Layer 5 of a small transformer language model trained on English Wikipedia (15 layers, counted from 0, width 128).
A neuron's activation on a vector x is GELU(weights . x + bias), where the dot is the dot product.
The model reads these tokens: "4" "0" "%" " of" " the" " pe" "ople" " l" "iv" "ing" " in" " " "ur" "b" "an" " are" "as" "." " I" "ts" " p"

The vector x that enters this layer's MLP at each token. A number n stands for n times 0.071.
0 "4": 26 -33 -3 -18 18 -13 -39 2 38 5 12 3 36 -19 16 -10 16 -11 30 -18 -24 19 1 32 14 -29 -2 3 -63 -8 -17 -11 -9 9 -21 -37 33 -4 2 -23 -38 0 -30 6 36 0 18 9 5 -2 16 -8 16 3 16 54 24 -19 -22 -8 -23 12 16 13 -5 6 -46 -2 60 4 -28 -10 6 -3 -9 8 -1 -38 19 -12 2 -22 -23 -20 -18 12 -8 13 4 -12 16 3 4 -2 -2 -10 -1 24 5 1 26 -6 -2 -26 20 -11 -10 39 8 -1 -1 -12 -26 29 -19 11 3 25 -5 0 3 -22 3 30 23 -16 15 3
1 "0": 35 -35 -1 -20 5 -12 -36 -1 37 6 5 15 32 -24 32 -4 10 -4 41 -13 -55 7 -8 20 29 -19 -13 -7 -43 -17 -18 4 -19 -8 -20 -30 41 -6 -13 -16 -26 -4 -24 11 25 7 16 4 9 6 20 -24 16 11 18 65 18 -21 -21 -6 -15 8 -5 22 -1 -11 -47 6 52 9 -25 -27 -1 -20 -5 6 -5 -23 36 -1 -10 -27 2 -17 -14 6 -7 18 1 -7 15 4 5 13 1 14 -7 27 -2 -4 36 -4 0 -16 16 -5 -15 28 7 8 -7 -23 -24 22 -24 10 0 16 -10 -3 -3 -23 13 28 16 -5 13 3
2 "%": 34 -30 19 -29 13 -10 -37 2 27 -11 19 -2 13 13 17 -2 -7 -1 27 11 -16 5 -3 29 35 -8 -7 11 -39 -20 -29 -24 -3 -29 -9 -25 35 -2 -3 1 -33 11 -24 19 14 -38 10 13 19 16 19 -19 23 10 20 61 32 -10 -15 -22 -21 -11 9 -4 4 -1 -43 -3 25 -2 -24 11 9 -38 -1 12 -16 -47 16 -28 -7 -27 -25 -26 -1 -5 -18 3 0 13 5 19 7 -9 9 -1 -21 9 -8 23 24 -7 19 -4 -4 32 -8 17 -12 6 -13 -10 -4 -3 -10 14 13 3 4 2 -13 -2 7 18 30 8 15 5
3 " of": 30 5 22 -25 5 -10 -33 -1 25 5 26 -18 10 2 6 18 14 0 14 -8 -19 9 11 21 -4 -30 11 19 -30 -7 -27 -7 8 -19 -8 -42 35 -7 0 18 -6 -7 -32 13 4 32 36 -3 20 19 3 -22 2 9 21 59 6 -16 -23 8 -19 -1 5 -15 -13 -14 -8 11 44 8 -30 -15 -4 -15 -2 9 16 -18 17 -27 -8 -10 0 -27 -18 0 4 -7 -9 -15 24 20 5 -19 -18 -30 8 19 -11 22 54 22 23 -37 1 -22 -45 21 -14 7 -7 -24 -13 0 -19 16 13 6 13 -4 -5 24 0 11 3 -22 18 -7
4 " the": 11 -20 -2 -36 17 -5 -12 -2 16 16 22 -4 15 7 22 3 -9 -17 33 -3 -35 -4 -11 18 31 -62 18 8 -18 -8 2 -10 -1 -12 -9 -17 16 -21 -20 9 -54 -2 -41 15 10 16 26 -13 1 -10 16 -28 27 2 0 82 10 -6 -18 -20 -9 -15 23 16 12 -31 -3 2 15 18 -19 -19 -3 -26 -2 3 22 -31 17 -6 -18 -15 -1 -21 -5 15 4 6 -10 -6 22 3 11 8 -17 -14 4 26 -15 -1 37 17 13 -23 -1 1 -7 18 17 41 5 -24 -24 4 16 22 -1 -4 -10 -5 9 21 19 22 -5 -9 3 -14
5 " pe": 8 -31 7 -31 18 -3 -6 5 -7 -1 -3 -44 25 18 14 -10 -6 1 62 23 -24 22 -7 27 24 -12 8 5 -41 -11 -12 -7 10 -25 -22 -15 8 -7 3 -17 -8 -7 -34 17 16 7 8 -2 27 2 3 2 40 -1 19 52 -4 9 -11 -16 -23 9 -24 -27 -13 -26 -37 -5 20 22 -35 13 -9 -11 3 -2 -35 -27 -2 -8 -25 9 0 -23 2 17 22 -10 -1 6 6 9 -17 -6 -24 -8 -30 -2 13 6 18 -2 -2 6 39 -6 -48 20 1 -6 7 10 -9 34 18 22 1 30 -4 -3 21 50 22 4 26 -4 -6 -8
6 "ople": -5 -32 5 -5 13 3 2 -9 10 23 38 -9 21 15 11 -21 10 -17 20 35 31 9 -1 -3 35 -11 -2 12 -78 -34 -11 -33 -3 -7 7 -55 28 -16 7 -53 -30 9 -64 2 -15 -17 11 12 2 3 3 -26 13 19 -6 49 27 11 -3 -12 -10 -9 5 0 -13 -5 -11 -15 -3 0 -6 22 -7 -22 -5 10 -10 -11 20 -33 -7 -17 -6 11 0 2 -11 2 -13 41 36 0 -1 1 -7 -22 -12 5 -14 1 44 0 8 -6 9 29 -7 45 -4 4 5 -5 -30 -1 23 6 12 3 8 12 2 19 -15 6 -12 14 -6 -18
7 " l": 48 -28 3 -20 -16 -3 -21 -17 -6 19 16 7 5 -7 16 -21 3 -17 30 -8 -2 30 3 12 -6 -61 3 21 -50 -34 -51 -25 -4 3 -20 -9 -4 1 6 16 6 2 -45 23 14 44 -2 -4 -3 13 31 -15 -5 6 2 63 -12 -11 -33 -11 -27 5 -6 4 8 -7 -26 -2 60 17 -36 9 15 10 9 -1 12 -4 -5 -33 -2 -11 -17 -10 -1 10 0 5 5 13 30 -4 -18 25 3 -28 -13 5 17 13 11 -30 2 -28 -3 -25 -10 8 5 -2 -4 35 -28 15 47 21 18 17 7 20 18 32 14 6 4 -4 3 -28
8 "iv": -14 -12 18 -8 32 -26 -5 -18 9 6 -10 -26 5 -35 55 -27 20 -4 42 -5 -54 12 23 40 15 -10 -8 27 -50 -5 -33 3 -9 6 -22 -34 -1 -27 8 -15 12 -3 -45 0 15 6 1 -5 1 5 -4 -37 18 15 9 86 4 15 -10 -9 -3 -5 13 8 -10 10 -46 7 9 14 2 4 14 18 6 17 -1 -5 22 2 19 -17 -19 -7 -16 12 -11 -19 18 37 5 9 -7 8 -17 2 -2 2 -17 1 16 -18 4 -4 -29 10 -5 -1 -10 9 20 -10 9 0 -16 20 3 -15 -22 -1 2 17 -24 35 4 3 -10 -10
9 "ing": 32 -9 19 0 21 -27 -3 18 5 17 29 -1 -4 -22 48 -21 8 5 32 23 -47 7 -17 25 9 2 -2 17 -79 -19 -36 -15 -7 -24 -27 -56 11 14 15 0 -23 -14 -62 8 9 2 5 15 15 1 5 2 25 -6 -3 55 21 -11 -31 -42 -7 -6 -2 1 -1 0 -37 14 13 13 6 -2 15 -21 -8 22 31 -5 23 -29 -1 -10 5 -14 -11 -13 4 7 4 2 33 8 -4 -2 -3 11 -11 8 -17 15 34 -15 -14 -15 3 24 6 5 -26 -11 22 -16 -21 -2 23 15 0 -21 -29 5 7 5 -5 9 -1 0 14 17
10 " in": 34 -35 8 -6 10 -12 -24 -12 17 32 8 -12 2 11 45 12 22 -16 40 -9 -41 13 2 17 14 -19 3 25 -64 -3 -20 -14 -5 -24 -3 -18 7 -2 3 3 -13 3 -53 2 1 43 15 -5 14 12 26 -19 29 16 7 39 2 -15 -11 1 -4 -2 17 -25 -26 -15 -25 2 36 -7 -33 -16 -10 -25 -9 -1 7 -24 8 -18 3 -19 -11 -10 -13 -20 19 5 19 -34 47 8 -10 7 6 -1 -38 9 -5 14 58 15 2 -6 5 1 -27 30 12 17 7 -12 -37 1 14 11 9 25 -13 -14 7 23 9 5 -9 -3 20 -18
11 " ": 21 -58 -8 -22 2 10 -34 -7 33 0 9 1 43 -3 42 -33 -13 18 14 -9 -19 -2 -3 11 36 -27 -2 20 -69 2 -27 -14 3 18 -16 -1 14 -12 10 27 -18 6 -35 6 4 16 -6 -6 -6 24 29 -14 19 -4 -1 70 7 0 -24 -25 -7 -1 9 5 -12 11 -50 -5 15 4 -33 5 -12 -2 8 19 6 -29 41 -24 1 -34 -19 -16 1 14 -5 3 -8 6 17 12 -17 6 4 -2 -45 6 14 27 32 -11 20 -9 -4 6 -25 -11 -3 -7 13 -22 -32 32 11 17 13 -2 -1 -14 -4 19 28 8 1 6 20 8
12 "ur": 3 -35 12 -13 -8 -3 -13 -19 10 -7 -10 4 10 -29 32 -12 13 -7 39 -2 -23 26 -9 14 5 -25 0 42 -25 -35 -14 11 11 -17 -4 4 16 25 5 8 2 28 -48 14 37 -2 6 9 -12 22 0 -21 -3 0 -10 49 5 9 -23 0 5 12 1 -2 -26 -22 -13 -4 12 -11 -2 29 14 -20 -28 6 -19 -3 5 -14 -17 -10 -3 -21 -19 1 -15 -11 -25 18 27 31 -5 -3 -35 -5 -33 -19 6 -9 15 10 15 1 16 -8 -24 4 -29 16 -6 -7 6 12 41 48 16 20 -1 -16 24 29 -6 17 26 -20 23 -21
13 "b": 21 -35 -1 9 -22 -1 -9 16 13 7 22 -12 10 -26 24 -11 14 -47 22 -21 -42 12 -16 44 59 -37 -21 -21 -52 -32 -34 -2 -13 -6 -37 -19 14 -7 1 4 -3 10 -25 17 3 27 -3 12 -5 -17 -1 -8 21 -13 -5 34 10 14 -22 3 -12 21 26 -11 -13 -3 -21 2 46 22 -14 -2 24 -5 26 4 29 17 -5 -25 -9 7 10 -25 -4 1 -9 1 -1 28 10 18 0 17 -21 8 -39 -1 -19 -2 3 14 19 -18 -17 23 -9 -6 -14 -12 15 5 -11 23 -8 8 15 -24 3 4 34 37 20 -4 -9 -19 43 -5
14 "an": -37 -25 4 -18 0 10 -16 -16 65 27 30 20 12 -13 25 -22 0 -16 7 29 -7 30 5 24 15 -40 -3 11 -65 -41 -15 -11 -13 -11 -24 -45 4 -17 10 11 -11 -17 -42 5 8 12 7 5 2 -7 40 -18 5 -4 8 26 16 9 -8 0 -42 19 16 11 19 -11 1 17 52 3 -18 15 8 10 13 -1 -15 -11 21 -18 16 -43 2 -12 -13 -5 -13 7 3 15 9 26 5 -7 1 6 -33 -3 -25 5 49 5 18 -6 -1 38 -23 33 -22 -20 -12 -10 -15 3 -30 20 12 -3 -11 -2 9 5 1 4 -1 -18 21 -7
15 " are": 15 -30 24 -37 12 -13 -13 -18 15 17 26 -13 24 10 35 -3 -24 -15 52 -1 -16 25 22 2 11 -1 16 22 -24 -7 6 -14 -20 -27 -33 -8 7 2 -1 11 -18 18 -49 5 6 18 18 -3 -2 4 0 -19 26 15 31 49 -2 0 -3 -1 -30 -7 3 -15 9 12 -36 -7 28 -22 -37 17 -4 -23 -22 10 -8 -9 28 -12 -23 -30 7 -27 15 -12 -23 4 -17 6 10 22 -17 17 -9 -18 -22 23 -6 -12 36 8 7 -3 -16 6 -12 9 -15 0 -1 2 -25 13 6 19 38 -7 -17 19 26 29 4 -2 8 -8 1 -5
16 "as": 38 -32 18 11 0 -10 -23 -4 26 27 -6 7 44 -17 23 13 -21 -19 33 -8 -4 24 1 29 39 -20 4 -1 -44 -31 -4 -8 3 -9 -33 -16 5 -1 19 -30 -13 -26 -46 22 8 -2 0 9 1 -12 41 -24 13 8 4 36 16 19 -6 -13 -12 -27 33 -3 -38 -19 -22 0 11 18 -4 -22 -14 -21 1 8 -15 -25 10 -22 -9 -38 -14 7 -31 18 -31 -14 -18 33 9 10 11 8 -16 12 -4 7 -14 10 18 -12 48 0 5 20 0 15 -18 -1 18 -26 -23 28 13 24 14 17 -13 17 -5 5 12 11 -5 10 5 -3
17 ".": 40 -33 10 -4 -4 -5 -45 25 20 24 14 10 47 13 34 -8 -3 9 25 -5 -15 -5 -23 5 43 -25 -15 16 -57 14 -18 -20 8 -21 -41 -14 8 -22 -17 26 -35 -3 -24 7 17 0 14 -21 -13 25 -9 -27 -12 11 12 29 15 -19 -8 2 -4 -2 25 15 0 -2 -36 -6 36 0 -32 13 -18 -20 20 20 -22 -9 4 -16 -10 -11 -7 -20 -14 17 -14 2 3 -2 25 16 -12 -3 7 -13 -2 0 -9 12 28 -2 8 -3 8 1 -3 7 -23 12 0 -13 -49 11 -3 38 20 49 -2 12 13 -13 10 30 4 7 21 -10
18 " I": -6 -65 14 -30 1 1 -5 -8 -5 4 18 -21 35 4 21 5 -12 8 13 26 -17 -4 -26 5 24 -12 5 25 -60 3 -33 -30 20 1 -19 -34 5 3 9 6 -5 -1 -3 -9 28 -5 12 -15 3 24 12 -12 30 -26 17 50 4 19 3 -6 -27 -10 21 29 -41 -1 -28 -9 20 -5 -44 43 -1 -29 -15 -7 -1 0 12 3 -7 -10 -11 -16 -14 49 -1 13 -16 2 31 10 -11 38 -2 -3 -22 5 3 20 12 -7 -16 -6 3 1 4 8 -16 14 -7 -21 -15 -4 10 30 12 36 -8 14 16 22 18 17 -17 3 9 -34
19 "ts": 41 -15 3 8 -15 -6 -14 -11 14 40 -6 6 6 -4 -18 -12 34 -9 19 -5 13 -14 12 6 6 1 -6 5 -48 26 -7 -8 14 -15 -9 -16 27 -12 4 10 -3 0 -26 17 2 8 19 3 2 -26 15 -37 14 10 10 77 -7 0 -31 -36 -12 6 24 7 -17 -14 -8 -2 -7 -24 -6 5 -13 -13 -17 30 1 -1 -17 -42 -43 -34 32 -15 -5 1 -8 14 -35 18 38 3 12 11 -7 -13 -10 -6 -13 5 17 -2 3 5 -14 27 21 23 -15 6 -3 -38 -1 -7 6 59 -3 41 2 4 0 6 2 4 7 10 1 -16
20 " p": 38 -54 9 -18 25 -15 -19 5 3 -3 0 -14 36 -4 42 -17 10 -11 33 28 -13 -6 3 34 52 -51 -6 2 -51 -35 -39 -20 -4 -14 -20 3 20 -6 1 39 6 -5 -14 4 -1 -2 -14 2 -1 1 22 -7 3 19 -16 94 -4 -9 -31 -1 -6 3 -7 -2 -14 -2 -29 6 52 22 -34 11 0 -17 17 7 15 -6 -2 13 -17 3 -25 -17 -10 19 9 -6 7 1 10 -6 -12 17 -8 -6 -23 4 16 -7 6 -21 -19 -5 -20 4 -30 5 10 8 7 13 -24 6 24 5 -9 21 11 -5 14 45 25 22 -11 5 -18 -3

Each question shows the input weights of one neuron of the MLP. A number n stands for n times 0.0044.

n35 (bias -0.080): -17 3 18 18 12 8 26 34 -35 -15 -7 -1 -24 17 17 12 5 -6 1 -1 6 -19 -8 3 34 -29 6 14 39 28 15 -23 -1 -36 3 16 1 -17 -45 -56 27 53 16 8 -15 -11 -3 -18 -17 0 69 -15 -26 10 18 -7 -41 -32 -1 28 15 31 -4 -25 7 -3 18 -1 20 26 -17 36 18 -4 10 -26 6 -9 -6 -7 -10 6 -43 8 -36 3 -2 39 1 6 1 -22 -8 -33 -15 -29 1 30 -22 4 11 4 33 29 -21 -11 -4 4 -33 9 25 -17 11 -3 21 -15 2 -13 -3 10 -19 12 21 15 3 -47 1 25
On which token does it fire most? 4 " the"

n0 (bias -0.150): -31 -14 9 -21 -14 -23 -15 25 32 -13 -11 3 28 32 -9 1 5 -29 13 -18 8 -21 -40 -1 -17 0 40 -5 4 -6 -41 34 -22 3 15 10 -25 -1 10 4 -34 -35 -13 -13 3 20 -17 -16 18 -19 -13 12 35 21 -16 13 19 -42 42 -12 -38 -2 9 26 -5 40 -21 -13 -16 -8 21 -22 20 -5 -10 1 -25 10 -38 18 -11 24 -17 10 37 14 1 8 11 16 35 -8 8 -11 8 -32 4 -3 -1 20 -20 -4 -31 -25 7 -1 48 23 8 -13 -9 48 -14 -8 -22 -15 48 1 -19 -17 -19 1 -17 -12 24 -7 -20 43
Its two highest activations, in order, are on tokens 0 "4", 2 "%"

n265 (bias -0.226): -12 8 1 34 -3 18 15 -40 -7 17 4 -16 -15 -23 5 -10 -4 22 -25 28 13 -38 -8 16 -19 4 17 50 24 -25 -6 0 -12 -27 -15 8 -35 -5 10 -1 7 9 10 -18 -2 2 46 8 -1 20 -5 -5 5 -8 33 -5 16 15 -8 11 9 -18 1 36 1 -22 28 -13 10 -13 10 -9 -33 -53 -1 23 -43 -5 23 31 -31 1 -35 -16 50 9 15 1 21 21 -15 19 -5 -16 30 17 22 -10 9 -57 -9 -3 -1 -9 37 33 -25 -29 -1 -33 -5 -17 -14 28 -17 -6 18 20 -11 47 -3 6 -8 -32 -19 -14 -28 -37
On which token does it fire most? 18 " I"

n316 (bias -0.119): 5 -20 -15 -7 34 8 -20 -6 -7 -17 12 54 -8 -8 -16 -10 -18 -16 0 -5 31 3 -16 3 -17 37 5 9 -25 1 7 20 3 27 -1 40 -22 17 35 6 26 19 -24 -8 -43 22 51 -8 -45 9 11 30 -37 -2 12 8 19 1 -5 31 -3 1 9 -8 -34 30 23 21 -33 -41 -9 28 29 0 -4 38 26 -14 -13 -12 -7 6 -10 7 -15 -15 16 46 -33 -37 -5 21 -12 -27 13 3 -5 8 -12 -46 21 12 -11 28 0 -45 4 -19 -14 -3 -27 -23 28 -17 -17 7 -3 61 -3 -21 26 -57 -26 -8 -20 -14 -17 7
On which token does it fire most, and how strongly? 19 "ts", at about 0.84

n394 (bias -0.140): -15 14 -9 -7 17 14 2 8 -21 27 11 14 -35 -13 -19 12 -18 -6 -21 -63 20 26 26 -31 -4 10 -29 -20 12 1 -7 16 3 5 -27 21 10 14 -6 -13 6 -23 2 17 13 -5 32 53 -15 9 -21 -20 6 9 19 11 -29 -34 11 -25 29 30 -16 5 46 -13 -2 -8 -36 -4 -2 -21 -10 -9 7 -7 39 17 -25 -2 -27 3 50 -9 24 -8 5 -17 0 -5 -10 21 26 0 -37 38 2 1 -33 7 -7 -50 -7 -14 2 14 1 11 62 10 -26 -21 -16 9 9 11 -3 11 6 5 4 26 6 -7 16 45 25 -34
On which token does it fire most, and how strongly? 19 "ts", at about 1.8

n272 (bias -0.203): -3 26 -17 -23 -3 20 -6 21 27 -50 34 -29 -16 -20 -27 20 -10 -8 -11 26 20 -24 -8 -40 -14 5 14 -29 -6 20 33 28 -15 18 -1 -19 1 -4 11 -12 18 22 -20 -10 8 10 -14 25 62 -21 -11 -23 20 17 -23 -15 31 26 22 42 33 12 8 11 20 -23 15 4 6 27 -1 -1 -25 3 -10 -14 6 -30 -7 -31 26 34 -19 -42 -6 -10 14 7 -11 -15 -25 12 -14 -10 1 20 -6 9 -23 -46 10 -2 18 21 18 -4 -33 -16 -19 10 31 -2 -12 27 5 1 -60 39 -4 -22 -3 -22 21 -26 34 -25 56 -5
Its two highest activations, in order, are on tokens 5 " pe", 3 " of"

n369 (bias -0.169): -6 -18 9 49 37 -11 -9 -17 -6 41 3 29 -24 -30 -5 1 -14 13 8 19 -15 2 -15 -30 -34 -20 -26 -41 21 1 26 -16 -21 13 54 6 19 -23 13 -7 11 -10 13 -44 -7 5 26 9 17 -12 -15 44 -12 44 15 -20 -45 4 24 -1 -16 21 -1 25 -24 10 11 -9 6 28 -10 -16 -3 -7 -1 39 -14 -7 25 -11 -22 5 -22 -27 -47 -8 -10 17 3 -1 -10 5 -22 -8 46 13 -26 16 -12 28 -26 -34 -38 3 24 -15 9 23 25 24 -18 33 -28 -15 -31 6 -13 -12 10 33 -14 -10 1 19 21 -29 -22 50
Its two highest activations, in order, are on tokens 1 "0", 0 "4"

n156 (bias -0.162): -28 -4 -38 2 -26 -22 26 -12 45 -16 9 1 43 14 -20 -1 -13 -4 4 42 8 29 21 -58 -8 -22 -4 -5 17 8 8 -10 -1 -5 -20 0 4 19 -27 25 6 -39 -7 5 -16 1 5 -4 3 14 2 1 -24 10 -12 15 -1 -15 -8 -8 34 22 9 19 -6 -12 26 -21 16 -11 17 40 7 -3 -31 -39 -42 27 9 -2 -6 -17 14 -1 24 -6 -8 -39 24 13 17 20 25 -2 5 13 27 -29 14 -9 24 -38 10 -53 4 -21 22 -27 7 -13 14 -5 -4 12 -14 0 -10 22 1 17 -10 -15 21 22 31 -20 24 10
On which token does it fire most, and how strongly? 14 "an", at about 1.3

n153 (bias -0.158): 1 -12 -23 3 -9 16 17 -21 25 24 11 -36 33 -9 20 21 -5 -27 30 39 32 3 -47 -4 23 18 31 8 11 42 -5 0 17 5 26 -16 -16 37 6 3 -3 -22 33 10 -26 31 32 -13 6 -2 21 23 -6 -22 -6 -12 46 -21 -14 -9 4 9 6 27 -20 -3 5 -25 -36 -24 34 30 8 -2 -28 -1 -4 -28 -33 -11 9 -12 9 -38 6 -15 6 26 46 -39 1 6 33 24 -6 -6 -24 12 -43 -12 6 0 8 21 -2 -31 30 4 15 19 1 -6 8 -19 -33 -9 -14 30 3 -28 -25 -39 -10 -23 -22 -6 -8 28
Its two highest activations, in order, are on tokens 18 " I", 19 "ts"

n250 (bias -0.188): 5 -4 -12 -7 4 -19 31 -8 3 -10 -1 -32 -3 -10 4 31 18 13 -10 18 -41 -9 -1 -27 6 -11 -2 29 34 4 -15 5 -20 -28 -5 2 -21 -5 28 -24 26 16 -6 -29 -10 33 18 15 -8 12 -19 -19 -43 -26 17 -5 13 15 30 -51 -4 -11 22 -41 33 8 -17 50 41 11 -30 -24 11 32 -37 8 6 7 3 12 -22 -1 -2 1 5 -3 -14 -13 22 -7 15 -10 10 -31 -6 -1 -5 -4 -4 13 19 -11 -7 18 -11 37 31 -40 16 4 43 -14 -16 -26 12 -36 -27 27 35 41 -4 -10 29 -5 19 -30 -11 -21
Its three highest activations, in order, are on tokens 8 "iv", 10 " in", 9 "ing"

n110 (bias -0.155): -21 -3 9 5 -14 11 -28 60 19 -57 7 -33 8 -5 3 -19 1 7 -1 22 11 39 38 33 -42 19 -30 23 -5 1 55 3 28 16 -9 -6 -7 1 -5 33 32 -10 9 -3 20 -41 -17 -15 -52 -20 7 -7 18 31 3 -30 -20 7 -27 16 -14 -21 14 15 -11 -20 -4 33 -41 -15 -4 -5 48 -9 -26 -32 -9 18 2 -5 22 -9 -3 -10 -20 6 -10 26 -53 10 -13 -21 -29 9 9 15 4 -18 -5 7 -12 -21 -17 11 -19 3 43 17 15 39 8 -31 25 -5 -30 -30 6 5 -22 14 19 -10 17 31 -28 3 7 1
On which token does it fire most? 18 " I"

n143 (bias -0.104): 2 -1 -2 12 8 -2 17 7 -9 -16 -6 9 -17 -2 36 -13 55 -38 12 -17 -28 2 -16 2 -7 9 27 -13 27 15 -8 -16 11 3 7 21 -10 -36 -3 -25 14 -7 -48 -17 -2 19 -10 9 -18 12 11 28 28 -12 4 -34 -28 -19 27 38 34 -5 -47 34 -20 -1 44 14 -2 6 -24 -9 -34 -36 -7 -12 -6 -10 10 -4 3 -3 -25 -14 -29 -26 21 25 15 -13 -18 2 16 -38 -11 -1 32 26 32 9 -6 -48 45 13 19 32 9 -9 -2 10 5 -19 12 38 10 -5 -12 25 4 2 9 20 -1 -37 -1 -8 -4 12
On which token does it fire most? 10 " in"

n221 (bias -0.138): -9 -6 9 -25 -31 15 12 -36 -27 29 -18 -17 9 -20 3 63 0 4 14 13 -20 -9 7 -13 -35 9 15 32 -4 -3 -13 -17 16 2 19 26 19 -14 -26 10 -14 27 -2 31 12 9 8 43 -32 30 -11 -31 24 -1 34 -2 -4 -24 20 -11 -19 -21 -9 -38 52 -12 36 -6 23 4 33 -26 -25 -10 -11 -11 18 10 -13 13 -8 14 -16 -60 32 -1 -1 36 -8 -18 -6 31 13 -3 13 1 29 -12 19 -27 19 -30 -14 -11 26 5 6 -6 -15 -36 9 31 -11 -2 -23 -24 0 -17 -29 12 -10 5 -7 -38 10 32 -14 -28
On which token does it fire most, and how strongly? 15 " are", at about 1.7

n428 (bias -0.202): 35 12 -1 13 -20 1 19 -8 -11 34 -21 -19 37 33 34 -13 -46 -1 1 -16 -16 -9 -14 -21 -30 -16 7 -20 -18 14 -10 49 -8 35 -30 28 5 53 27 10 3 -10 32 21 5 6 17 -12 23 -10 -26 -27 -12 -7 0 -14 -23 21 -26 -19 -8 -11 -20 11 8 35 -9 1 -18 21 8 -70 16 -12 5 -4 1 -4 -5 12 -46 -15 11 -17 46 -32 6 9 23 13 -10 -6 19 5 -5 1 35 -24 10 -17 -22 12 -31 -38 -52 11 35 7 -36 3 6 43 -12 -28 40 -13 -11 -13 -19 4 16 -15 20 16 6 3 -31 4
On which token does it fire most? 7 " l"

n176 (bias -0.168): -35 -17 42 -7 21 5 23 15 -18 15 -3 42 -11 15 -26 8 -50 -22 1 41 7 1 -27 22 -10 1 -13 11 8 -5 -34 8 -50 -2 -25 1 -3 -1 5 34 -13 48 -4 13 -7 6 27 -14 -53 -3 -16 18 -4 -5 10 -13 32 1 26 14 -3 23 -1 31 19 9 33 40 21 7 -6 31 -31 7 -1 -40 11 7 -15 -50 -12 -19 -16 51 0 16 -13 1 36 11 -21 -14 -6 -2 -36 -7 23 26 -46 -18 8 17 -20 0 -22 5 28 -9 5 9 -15 26 -8 3 -22 36 -11 52 -33 -37 -13 -27 19 2 12 0 1 -16
Its three highest activations, in order, are on tokens 14 "an", 17 ".", 18 " I"

n302 (bias -0.158): -7 39 -23 -2 6 -29 -3 -12 -1 -21 24 -28 33 -4 18 22 -6 15 -33 2 -11 -34 -5 25 -2 -4 6 -3 8 6 -24 5 4 -2 18 20 -7 -32 -4 -3 -26 -45 27 -26 2 12 -26 -35 3 -16 20 -6 -11 31 0 20 21 -26 -10 -9 11 -16 17 12 1 7 27 47 2 -30 27 -22 -1 8 15 -10 18 4 -57 -20 16 -26 29 -22 22 -18 -21 2 45 32 -5 12 6 -11 -2 1 24 -30 12 29 29 -49 -42 -21 22 32 19 13 16 -13 16 -10 12 3 -10 -34 -23 23 8 -10 -1 -1 34 -8 -25 21 -13 -29
On which token does it fire most? 20 " p"

n131 (bias -0.185): -18 41 -55 -15 12 6 23 1 -19 -25 -5 12 12 7 17 -5 11 -32 -19 -1 -2 4 15 1 -37 20 39 -9 6 3 6 -3 -39 -5 15 -30 3 -22 11 -26 -23 3 30 14 -1 3 -27 -17 45 -2 -33 -22 -2 23 -6 -11 39 14 -11 4 -7 -22 -3 -10 -14 24 -36 -4 -5 27 16 46 73 -24 24 35 23 -14 -50 13 -10 -26 -11 45 -5 -3 10 24 2 -15 -5 -18 -26 -5 -9 -3 38 10 -17 -3 -18 -33 1 -35 -3 -19 -2 5 16 -24 -5 41 1 -2 -20 -24 -20 -23 30 -13 9 23 2 48 8 2 -10 -17
On which token does it fire most? 8 "iv"

n52 (bias -0.247): 32 1 -22 16 -19 4 8 -24 -11 -10 25 -7 -29 -16 16 -11 33 5 19 -4 10 17 22 20 -6 47 2 29 -18 11 -29 4 -28 -10 16 -2 22 8 -17 -29 -5 46 -5 -34 6 15 -39 24 10 -15 -13 2 28 13 -20 -61 26 -31 -15 31 -2 12 -22 -7 -24 1 13 -6 12 30 7 -12 35 16 13 -9 -11 39 -18 -2 31 12 -5 7 17 -7 -20 -10 -42 -4 -19 -4 -1 13 -11 11 47 -7 -25 -5 6 11 1 -27 -5 2 19 -13 6 20 0 -20 11 -16 -10 -60 -13 4 4 -11 6 -4 20 8 -12 17 5 -19
On which token does it fire most? 13 "b"

n509 (bias -0.194): -2 -9 -15 22 33 -2 7 22 -22 -41 -4 -60 12 1 -8 34 49 -42 2 -13 -5 -32 23 -16 -33 -14 5 -19 -10 43 47 -4 1 -28 -50 -33 28 22 -11 27 -17 -12 37 18 2 12 7 -16 45 20 55 -11 -69 5 -30 23 -25 23 24 -8 -6 21 -18 -9 21 -65 32 12 -20 -9 42 24 -4 49 3 19 -27 4 26 -2 20 0 -34 2 -5 17 -19 21 4 13 1 -13 18 -38 -6 -37 -6 -23 -21 9 -1 17 -20 28 3 8 -10 21 -22 4 -2 15 21 19 -42 -12 -6 -2 23 -1 -21 20 -8 3 -5 28 -9 1
On which token does it fire most? 3 " of"

n82 (bias -0.195): -12 24 -28 17 -25 25 3 5 -1 6 -3 24 -29 -1 -40 14 -11 4 -34 20 11 -10 3 16 5 -26 25 1 18 -9 0 -28 -19 42 34 26 23 -2 -6 37 3 4 -7 22 -3 -15 21 -33 11 35 13 10 -13 21 55 31 37 -20 -13 27 22 7 18 -24 -40 -20 -30 -10 2 11 18 -23 14 13 -39 -22 0 -11 2 22 -5 19 30 -37 -2 -20 10 24 1 41 -26 -34 -14 -8 -13 -52 -29 -35 -22 -4 12 6 17 9 19 -12 5 20 -17 -38 -1 18 3 3 23 -1 -10 13 10 -30 -33 -32 -6 -19 -35 13 2 -3
On which token does it fire most, and how strongly? 3 " of", at about 0.29

n43 (bias -0.179): -38 -7 40 3 24 -12 -2 7 -23 -3 -14 7 7 -50 -16 -9 41 -19 -8 -32 -3 -38 33 14 14 24 22 -31 18 21 1 22 -41 -35 1 -4 -12 -18 -13 -38 -42 -29 73 -2 13 -20 -24 3 38 -16 5 -22 40 18 2 0 -25 -1 34 -6 0 6 23 9 8 5 -14 1 -5 20 3 30 25 16 34 41 -24 6 -36 -1 10 -36 -5 -12 20 0 34 -20 -1 -10 -2 -35 1 -20 34 -1 -18 -15 -5 14 -11 -28 39 -11 3 -9 1 -26 -9 16 -8 0 -24 -9 -16 20 -13 -16 52 9 28 6 -6 -17 -22 18 5 0
On which token does it fire most? 8 "iv"

n196 (bias -0.077): 3 2 -20 -8 33 5 -6 -5 -13 -1 -3 6 4 -3 -23 1 -17 -29 2 6 3 -6 4 -4 -40 9 26 -29 -5 -4 -15 -31 41 -5 14 -10 -1 -2 6 10 12 9 7 2 -13 13 -30 -60 -23 15 10 -10 -4 16 -21 -27 26 -6 -16 9 -30 23 -10 2 -36 15 -12 2 -34 0 -14 -26 35 -30 17 18 43 -26 27 17 24 -12 12 32 30 -27 15 -3 36 -24 13 24 11 2 10 15 8 -20 -25 -2 8 -41 10 -18 -19 46 -17 29 12 16 -25 -30 5 -6 -1 31 26 4 21 15 13 -41 16 12 14 -2 -26 -13
On which token does it fire most? 10 " in"